Layer 8 of a small transformer language model trained on English Wikipedia (14 layers, counted from 0, width 64).
A neuron adds its activation times its output weights to the MLP's output. To switch it off is to set its activation to zero at one token and run the rest of the model.
A neuron's activation on a vector x is SiLU(gate . x) times (in . x), where the dot is the dot product.

Input weights of the MLP neurons that the questions are about. A number n stands for n times 0.0057.
n10 gate: 37 22 24 -8 17 11 3 -5 -52 -32 -38 39 -39 24 7 -21 -3 -5 -19 1 5 57 -32 58 -24 -44 25 9 44 1 6 28 -35 3 48 -33 3 -17 13 12 15 41 -4 20 10 12 -37 84 0 6 37 -6 -53 -16 -21 -36 16 -29 -21 -19 -16 30 51 -60
n26 gate: 53 -60 12 -14 -1 -15 7 -29 6 35 25 -4 1 1 -26 6 21 -5 -29 -15 7 -9 52 77 -4 -13 9 22 4 46 40 -5 -26 -30 78 -11 -13 2 -8 22 -23 -19 -17 -62 -10 -12 -32 34 31 -79 4 -45 -13 -30 20 8 -35 -50 -46 -13 -19 23 -11 -33
n28 gate: 13 -3 -2 1 -3 -3 54 32 -30 21 28 10 2 33 -8 21 -7 -3 -7 32 2 1 17 50 64 -30 -12 15 40 10 20 -33 -18 19 15 -14 16 12 42 -46 -1 24 35 13 86 16 -29 15 -31 42 21 -18 8 -37 34 -20 12 -17 2 18 -13 -62 -13 -29
n81 gate: -22 8 -22 7 -4 12 -16 16 45 -6 -6 7 0 8 5 -29 36 9 -23 12 15 7 -6 -41 -32 16 -33 -17 37 4 57 44 34 -18 9 -48 5 41 -4 24 31 -12 23 15 28 -22 -58 16 7 39 12 11 -12 -42 19 9 5 2 13 -33 -29 47 -17 -13
n114 gate: -51 9 5 -4 4 13 -14 11 3 -73 -34 -35 40 79 11 5 23 -13 -23 -5 -5 -29 -28 -16 0 6 -6 -18 6 42 30 7 -7 23 7 -2 -10 12 -47 63 -26 21 9 -2 44 -3 4 -7 -1 -2 -26 -22 -4 -24 -20 -32 -28 -1 6 -26 -19 22 6 14
n203 gate: 1 -31 -60 -2 -25 -14 -53 31 30 14 0 42 14 -18 16 -2 -51 -22 -27 34 -11 -6 37 -4 43 2 19 14 8 11 14 -8 39 24 -60 -14 30 -25 -12 25 25 9 62 -36 14 20 -12 -34 14 -4 2 -12 30 -18 -6 29 -5 -3 20 -16 -3 -40 -9 -34
n206 gate: -14 -36 -12 -5 1 -50 7 -19 -16 -5 -38 42 -8 21 24 10 -25 -4 -28 -43 30 -45 -26 -22 18 5 19 -17 84 49 11 15 0 -9 -8 11 -25 -5 -20 44 7 21 6 -6 -94 17 -2 -12 39 -9 -6 -8 13 2 -3 9 11 -1 61 -3 28 -18 -2 -22
n233 gate: 20 -19 -7 23 -36 16 11 -27 -10 7 -48 22 -36 17 -28 5 -21 -34 1 17 -38 56 -15 -16 -21 9 37 -22 -10 3 28 40 -7 31 2 -7 8 -34 -29 14 -11 25 4 12 -3 4 -64 39 -28 -6 -15 -9 -29 23 50 -19 -9 10 -5 -2 8 -26 47 9
n10 in: -20 28 -28 12 -34 -3 28 53 8 37 43 -29 -19 -5 24 -3 1 9 13 -4 -2 24 40 -33 11 -11 -31 -7 -10 1 -25 -13 31 -6 -33 48 -8 12 -15 -47 -11 -9 5 -1 54 -67 -77 14 -27 37 -22 2 22 -2 2 -4 1 -3 -50 36 41 -41 49 15
n26 in: 17 -24 -7 -8 -14 -4 -37 13 31 3 -26 29 -12 -1 -22 49 6 -2 -14 19 -9 21 76 47 5 -42 -7 6 28 9 38 14 11 -17 -9 -22 9 11 -32 -18 13 -9 14 -77 -13 -29 2 19 19 -25 -14 -7 -4 3 18 -14 33 -52 -53 -13 13 11 -24 -51
n28 in: -1 25 3 -23 -3 -1 -33 -23 35 30 31 4 22 -25 4 4 -51 5 28 -20 58 -23 18 -11 28 13 41 17 -17 21 35 -1 0 -29 4 -26 -27 -18 -23 -30 -19 7 -24 -10 -38 5 46 -40 12 -20 8 39 -5 -19 -8 3 -15 -27 45 -15 11 -13 14 20
n81 in: 4 -8 -11 -5 -15 -7 -8 -3 33 15 -21 20 -4 12 -30 29 -25 -13 43 -19 7 -3 7 14 32 -17 2 -53 -17 47 -5 -28 28 31 -32 13 -15 11 -10 -9 18 17 -1 19 -10 -47 -18 -11 -20 41 18 -8 -14 10 15 -15 -41 2 45 4 -15 -7 1 20
n114 in: -5 20 -7 -14 16 -12 -40 -36 -10 27 -44 16 1 18 -25 -60 -27 -51 -1 -17 48 -70 12 -16 -15 -6 -18 -25 -22 -5 -21 21 10 8 -4 17 -38 19 -43 7 3 -40 3 -21 -2 16 -10 -12 -21 21 2 16 43 -25 -50 -14 11 5 -5 -8 -10 18 8 -4
n203 in: 6 -24 0 17 54 -9 7 10 11 11 7 2 -26 12 -28 -29 5 -36 -24 29 0 27 8 -42 23 14 17 31 -14 1 18 58 -37 -33 -18 -13 8 26 -24 33 8 -23 -2 -23 54 -1 9 24 -41 3 7 23 33 -14 -9 -47 16 10 -72 -32 -33 8 2 15
n206 in: -20 17 57 31 -28 34 19 -25 32 33 -29 -24 31 -30 -20 21 16 -18 -4 -2 34 4 0 -16 34 -10 19 31 -24 14 3 8 10 26 56 9 13 -40 0 5 -21 7 -19 -3 -7 7 -29 -1 9 21 42 1 -17 20 -31 38 -74 1 -3 19 -44 35 14 5
n233 in: -9 18 -19 -12 53 -33 15 7 -14 -36 15 -18 -8 1 7 83 -41 30 22 59 34 15 -14 10 6 -7 -16 -22 20 35 14 10 17 -15 0 -23 -13 -27 22 23 25 51 -6 -29 -4 8 -38 25 -19 0 21 15 -25 7 18 -15 -15 -19 -38 12 15 -33 17 -28

Output weights of the MLP neurons that the questions are about. A number n stands for n times 0.0047.
n10: -16 51 -10 -7 27 -67 29 -21 3 74 90 1 -20 6 21 18 50 14 14 28 -18 -19 31 -29 30 3 -48 12 -39 61 -26 -28 -8 42 -21 -4 -6 -15 28 40 24 -33 51 -33 13 -1 7 -22 -28 39 40 43 -3 34 31 -35 6 -6 1 -11 -37 22 -47 -38
n26: 4 -41 49 -25 -21 -18 -4 -4 27 -22 -77 -10 55 -9 -29 -2 -27 -21 -6 -17 -42 28 -22 -5 40 -23 1 -34 51 -45 38 14 -35 -33 29 -31 -22 6 24 47 5 -25 14 -45 24 29 29 -21 23 -14 -34 -4 -16 28 4 22 5 -38 -11 12 8 -15 -6 10
n28: -18 -16 -16 39 10 34 11 14 -44 -43 57 3 -23 32 37 26 94 25 -12 6 -17 -7 -19 36 -38 -2 -38 -4 22 2 12 12 9 10 28 28 14 29 15 -14 13 5 5 45 4 4 -30 3 4 5 12 12 -7 -13 -23 -66 22 16 -21 -4 -22 -12 -47 -51
n81: -23 -14 20 14 9 -41 -2 -31 43 10 49 31 -30 -31 -25 -18 -5 9 31 -21 -50 10 -5 -17 -46 -1 16 -56 13 39 43 -18 3 12 44 -3 -5 23 -14 15 17 -20 -16 -5 12 10 -15 8 -43 -13 35 14 -35 -5 33 -7 -19 26 15 2 -39 18 10 -4
n114: -11 -38 19 -7 50 -8 8 -7 -26 -29 -30 -11 -12 11 40 2 16 -16 18 2 -9 -14 30 23 54 5 1 -26 -25 3 -24 15 -13 6 29 38 -1 -23 24 28 -6 22 47 -9 -9 12 -32 38 -30 6 24 -32 -50 -73 -5 -71 -10 -22 27 -23 -16 13 11 36
n203: 31 1 -43 -10 -54 -1 15 -2 4 42 -3 20 46 11 -24 52 -11 58 49 -16 5 -2 5 1 -35 61 -45 52 -21 8 27 -66 -17 4 -15 0 33 -18 -32 -7 -47 9 -1 -22 0 -16 30 -11 57 -4 7 -12 -15 -7 19 -9 -39 -3 -35 19 -51 6 23 -22
n206: -20 -61 -7 46 -23 6 29 30 28 25 -57 -29 -49 -45 -7 0 18 -25 37 25 62 -6 -37 1 -12 18 -24 6 -5 -23 -23 -36 20 26 -30 25 11 6 -32 34 1 19 -28 14 16 -8 3 3 -4 48 -46 46 8 2 6 -20 24 19 17 19 -51 -20 9 -55
n233: 32 28 2 -13 -74 -8 -12 -42 15 6 -55 40 16 17 22 -29 -55 -15 -47 22 -8 10 15 3 -7 -45 19 11 -11 6 24 57 34 -13 -8 -22 4 -11 -24 -28 43 3 -2 4 38 -5 2 19 -16 25 47 -44 34 30 -28 67 -9 2 32 -39 4 -9 -14 -28

Each question names a token from some text and the token that comes next. It shows the vector x that enters the MLP there. A number n stands for n times 0.034.

Then comes g, the gradient of the next token's log-probability with respect to the MLP's output, scaled to length 1. A neuron's effect is roughly proportional to its activation times (output weights . g). A number n stands for n times 0.0047.

"inger ", then "Girl "
x: 16 -12 -11 12 -20 8 11 -10 16 29 83 -18 -16 -56 -14 2 -9 20 -5 22 -26 1 21 11 9 -3 -36 4 11 -9 -31 -19 -15 1 3 3 52 -27 27 -13 4 -6 20 -23 -4 8 16 -21 -37 -3 -8 -6 -15 -6 6 11 10 4 -5 51 -10 0 -36 -11
g: -34 -11 -64 -5 -1 29 37 -36 5 12 18 -3 4 21 -26 11 27 1 -30 -19 13 26 54 -10 -72 -5 31 -17 12 -7 6 -29 -31 -39 -37 20 -17 24 26 -25 -16 23 -10 27 -3 -4 -34 47 2 41 -16 -8 20 17 12 -6 -35 -2 -18 -8 -61 15 21 -31
Which neuron, switched off, raises the next token's probability most? n28

"closed ", then "on "
x: -32 -18 -1 1 38 27 0 -15 10 -12 34 -29 -14 2 -46 -25 19 48 9 1 -6 -56 -11 -10 -1 46 -3 -18 -27 -28 -3 -1 3 -9 -6 16 -20 31 -6 21 -32 -32 -37 3 -12 -5 -5 -37 11 -9 -28 -12 -6 -33 1 -20 -33 4 -22 16 4 11 -20 4
g: 37 -23 16 -7 16 -33 12 -8 -6 46 12 -9 -44 -21 22 4 -17 -16 -17 -75 14 46 41 12 34 -4 1 -27 -18 26 -34 -27 11 27 30 17 -30 0 12 19 6 4 -2 8 -27 61 16 -20 -50 -33 15 18 -6 11 14 -11 -30 -10 -40 45 -3 -29 -31 33
Which neuron, switched off, lowers the next token's probability most? n114

"8", then ")"
x: 27 -14 -23 11 22 10 -8 -19 9 17 22 11 13 -26 -18 -14 -40 -6 8 13 -25 20 18 -19 -7 12 -3 -1 -15 -28 15 31 4 -1 -5 -4 35 17 11 19 17 -41 37 -37 -37 -2 31 -13 -83 -11 -31 -6 -3 -24 23 45 -21 -20 -6 0 13 -23 12 -29
g: 7 23 -19 41 -5 -8 -2 17 -1 14 37 63 -34 7 -39 35 38 3 6 -14 -32 1 11 -18 -46 -25 40 0 -3 -8 -18 -21 19 -30 -67 32 31 -31 17 5 0 18 15 44 9 -12 -14 17 22 6 -7 3 -2 22 17 -31 -67 26 23 46 -7 -24 16 34
Which neuron, switched off, lowers the next token's probability most? n203

"purpos", then "e"
x: 34 -44 -15 -8 14 -15 25 -35 -8 -29 5 5 -37 -8 6 12 7 8 71 2 -33 26 -9 -8 37 39 32 -36 13 -24 -33 15 40 -23 -1 -5 -2 -17 -25 1 -41 -15 -32 -21 -31 -1 6 11 -27 24 -13 -18 39 6 3 5 -14 22 -31 19 4 -6 30 -6
g: 7 -13 24 33 -10 47 6 14 -8 -45 -32 51 35 17 19 3 -14 17 5 -41 -5 47 9 -21 3 -25 -52 -7 25 -2 24 55 12 11 42 44 17 -5 -21 3 -11 -8 -6 -15 11 25 -16 28 -8 -68 -3 11 35 -26 -19 27 4 -25 45 26 12 18 0 -48
Which neuron, switched off, lowers the next token's probability most? n233

"Pri", then "ory "
x: -5 -65 -37 26 14 10 2 7 -33 -36 -4 -31 -14 4 -18 25 30 6 -34 7 -43 17 -34 9 -30 14 10 5 -25 -17 6 -11 39 13 -8 29 16 13 -6 2 -23 23 -14 11 -17 -9 28 16 -41 -8 -15 -2 -25 69 -4 -31 12 30 -25 26 -8 9 1 15
g: 8 -8 6 39 22 -19 19 3 13 -6 16 -59 3 -26 12 -4 20 -18 -31 -44 0 39 48 -29 7 -25 11 -6 -48 -17 -16 -48 4 25 -10 -20 40 31 -17 39 -7 7 11 -24 44 24 -6 -24 17 42 17 25 50 -7 40 17 -55 16 -9 19 -11 -32 -16 -37
Which neuron, switched off, lowers the next token's probability most? n114

"in ", then "The "
x: -1 -5 -4 9 33 44 10 21 5 5 -3 -6 -27 -13 33 -17 -4 77 -19 10 -25 -7 26 -22 -13 19 -1 -5 10 -38 -4 13 -22 29 24 -10 -8 -2 4 16 -25 -13 -25 27 -26 14 6 0 -2 -7 -37 7 -5 -9 -10 3 41 16 -17 -6 6 22 2 -5
g: -1 29 14 42 1 18 27 -26 -40 -4 1 -24 42 1 4 -55 -11 1 -26 -8 19 14 -24 34 -21 -26 -10 -5 -8 -20 -1 -21 1 56 8 -3 11 18 -12 -48 36 -3 24 39 11 -38 24 22 11 49 18 29 24 29 13 -2 -35 -28 -58 50 -7 17 -26 -47
Which neuron, switched off, lowers the next token's probability most? n81

"- ", then "\""
x: -26 6 -8 36 19 22 26 -40 -2 -1 32 -31 -10 -28 3 -5 -11 59 1 -18 14 -31 -23 3 7 -1 -32 7 41 -3 21 -3 9 18 11 36 -27 -18 1 17 -28 12 -14 18 -33 36 30 2 16 9 -32 15 -28 4 7 33 -19 2 -8 20 1 11 -16 21
g: 31 36 17 -26 27 35 8 -42 47 49 -4 -33 13 -28 -31 -13 -13 10 61 -22 -8 7 -21 -28 10 26 -14 22 -36 36 -20 7 -6 0 -9 -33 -47 -32 -3 -43 27 -11 10 10 14 -16 -11 61 -12 4 11 -42 33 -51 9 20 2 -26 -3 -15 -5 33 -15 -8
Which neuron, switched off, raises the next token's probability most? n206

"same ", then "century"
x: 2 -23 -22 8 -1 30 8 -40 20 -10 22 12 -30 -21 -23 6 23 64 20 22 -28 30 -1 -16 2 32 -7 13 -29 -4 -4 22 -1 -54 7 -28 -21 -18 -6 16 1 17 3 -28 -19 47 4 37 4 2 -15 -15 -34 2 -33 14 11 4 -14 -4 6 18 25 -23
g: -47 -15 -41 -49 20 41 40 3 10 20 -7 19 -18 -19 -47 13 -48 2 9 -7 -27 5 16 17 -30 -10 9 -4 46 -1 -34 -17 1 -14 -53 17 27 -7 -25 27 25 -76 11 22 -64 -5 16 20 -33 -12 -1 -4 0 -16 -27 -16 0 -3 38 21 12 7 26 -16
Which neuron, switched off, lowers the next token's probability most? n10

"|", then "\n\n"
x: -12 0 6 36 32 27 -9 -22 9 -23 -24 11 21 -24 16 -31 21 7 18 -1 5 15 55 -26 -4 -29 29 -13 -22 1 22 -13 5 -19 -32 46 18 -18 20 33 -47 -20 41 10 -26 31 -3 22 18 0 -37 -11 12 -22 22 -5 -8 22 -2 28 6 16 -2 56
g: 25 53 21 -45 -14 2 27 -14 -20 -4 -39 48 -17 20 -48 27 -40 27 29 -6 -32 27 14 -31 -37 -25 -29 -19 11 16 21 23 38 -21 7 -7 -18 -25 -10 33 -12 -3 -25 24 25 -42 35 40 20 -19 -30 -4 25 -30 -13 35 10 19 -17 15 -47 27 -18 4
Which neuron, switched off, raises the next token's probability most? n233

"4", then ", "
x: 8 -1 -28 23 27 10 1 -26 33 3 19 1 -12 -26 -12 8 -23 -6 7 10 -40 19 -6 -28 13 28 -2 -18 4 -3 33 8 0 6 19 4 25 -20 -7 48 12 -43 19 -21 -27 20 37 2 -75 -4 -26 -4 5 -19 21 46 -27 5 -9 -10 14 -19 2 -35
g: 9 33 23 -15 2 43 -24 42 -55 -13 7 -43 -5 -25 24 20 -10 -16 49 -9 2 7 -15 4 34 42 -20 4 11 -19 30 -45 9 -4 61 -32 -75 -42 -4 17 41 -35 3 -17 -20 -13 -8 -25 -33 19 -3 -2 10 0 -16 0 34 6 0 -16 12 -38 2 -28
Which neuron, switched off, raises the next token's probability most? n203

"first ", then "inspec"
x: -9 3 -13 2 13 25 20 -29 5 1 16 13 -37 -21 -26 -4 -8 78 3 -1 -1 11 13 19 0 41 7 17 -9 -4 -23 17 -13 -63 14 -5 -35 2 8 24 -17 7 -12 17 -8 14 -12 30 -10 2 18 -11 -34 0 -30 0 26 11 10 33 -20 -2 8 -1
g: 23 -18 -13 10 21 -32 -52 -11 -12 -13 -16 -17 4 1 22 -7 -41 5 -13 -11 -30 -10 -34 29 -13 6 -2 -18 -1 -17 11 57 4 5 48 78 -36 0 -3 22 -47 8 -10 -76 19 43 -42 -31 34 -23 10 6 -14 -8 -1 4 -35 16 22 6 33 -27 10 -6
Which neuron, switched off, raises the next token's probability most? n26

"Her ", then "Mother "
x: -18 -7 -2 22 -1 28 4 -36 2 -22 19 -24 8 -44 22 -20 14 65 2 3 18 -22 -11 16 17 25 -5 4 -36 -43 22 -27 -17 -29 10 6 3 -8 -1 -23 -36 22 -6 20 -28 8 -7 33 10 -6 -11 -24 -23 32 -22 15 19 12 -29 34 -8 19 27 3
g: 11 13 23 24 3 -38 47 -25 -11 -52 -15 15 -11 -31 22 26 7 -15 -6 37 18 16 -18 -29 -45 -26 18 9 33 23 29 -37 -26 25 -30 -14 -2 22 28 -5 -28 15 -4 1 19 26 -17 53 23 74 -13 34 -12 -1 1 -14 -28 -32 -13 1 -44 -7 48 -31
Which neuron, switched off, raises the next token's probability most? n206

"Green", then "ers "
x: 0 -11 -11 54 21 37 32 -15 4 -2 29 -7 -10 -1 43 14 2 13 25 -1 -18 -2 10 18 25 42 -8 -23 -21 -8 -8 -1 -16 -5 -29 -5 25 -40 11 10 -26 21 16 2 19 -23 -34 3 -39 9 -37 -20 -2 41 33 -50 8 -10 -30 -9 -18 -25 -3 11
g: 38 -6 -53 23 -23 -45 0 27 -6 -17 28 -52 -2 -14 48 20 12 -28 -2 -7 -22 -20 -22 -16 3 0 46 26 -21 50 -18 -42 73 -35 30 20 -13 0 -59 10 -4 3 39 -18 11 -22 15 -18 -7 18 12 3 21 21 1 -9 40 -4 -18 -10 23 18 -22 22
Which neuron, switched off, raises the next token's probability most? n10

"1 ", then "("
x: 2 -1 -4 29 29 -12 37 -3 -22 7 45 5 2 19 -23 -23 -22 45 -24 7 -9 35 -24 4 15 0 -20 -36 -8 8 25 13 6 -14 31 -3 2 42 -14 27 -19 -24 1 -12 19 -20 37 -4 -39 8 -15 -21 -15 -5 23 -52 21 31 -8 12 1 7 12 23
g: -14 -7 15 -22 12 28 10 -11 10 46 7 3 3 1 -2 3 -37 -25 14 18 -20 -33 32 -12 33 -29 -26 -34 -5 -28 21 -51 30 -29 1 -17 46 23 20 18 45 23 15 -21 43 -47 -22 35 8 51 11 6 -19 -82 25 -1 -13 -36 2 25 16 16 23 14
Which neuron, switched off, lowers the next token's probability most? n28

"the ", then "f"
x: 2 -18 -1 25 11 43 -10 -14 8 -27 23 -1 -20 -9 18 -4 0 93 10 -10 0 -3 -29 8 -1 11 18 2 -10 -11 -7 -1 -13 -26 8 -22 -17 -20 -9 0 -18 24 13 18 -12 21 -7 9 9 -6 -14 3 -18 21 -30 -5 30 32 -16 3 -8 -5 25 -8
g: -3 -18 -37 -37 -38 5 -23 -9 11 1 -14 17 16 -8 -24 6 15 15 13 2 -41 -33 13 59 3 70 -18 -41 0 -22 -25 29 20 -3 28 -15 -5 -18 -29 -54 21 24 -47 -3 2 -35 8 25 8 -39 -84 -5 -2 10 -15 16 13 -8 -9 3 9 16 -23 39
Which neuron, switched off, lowers the next token's probability most? n10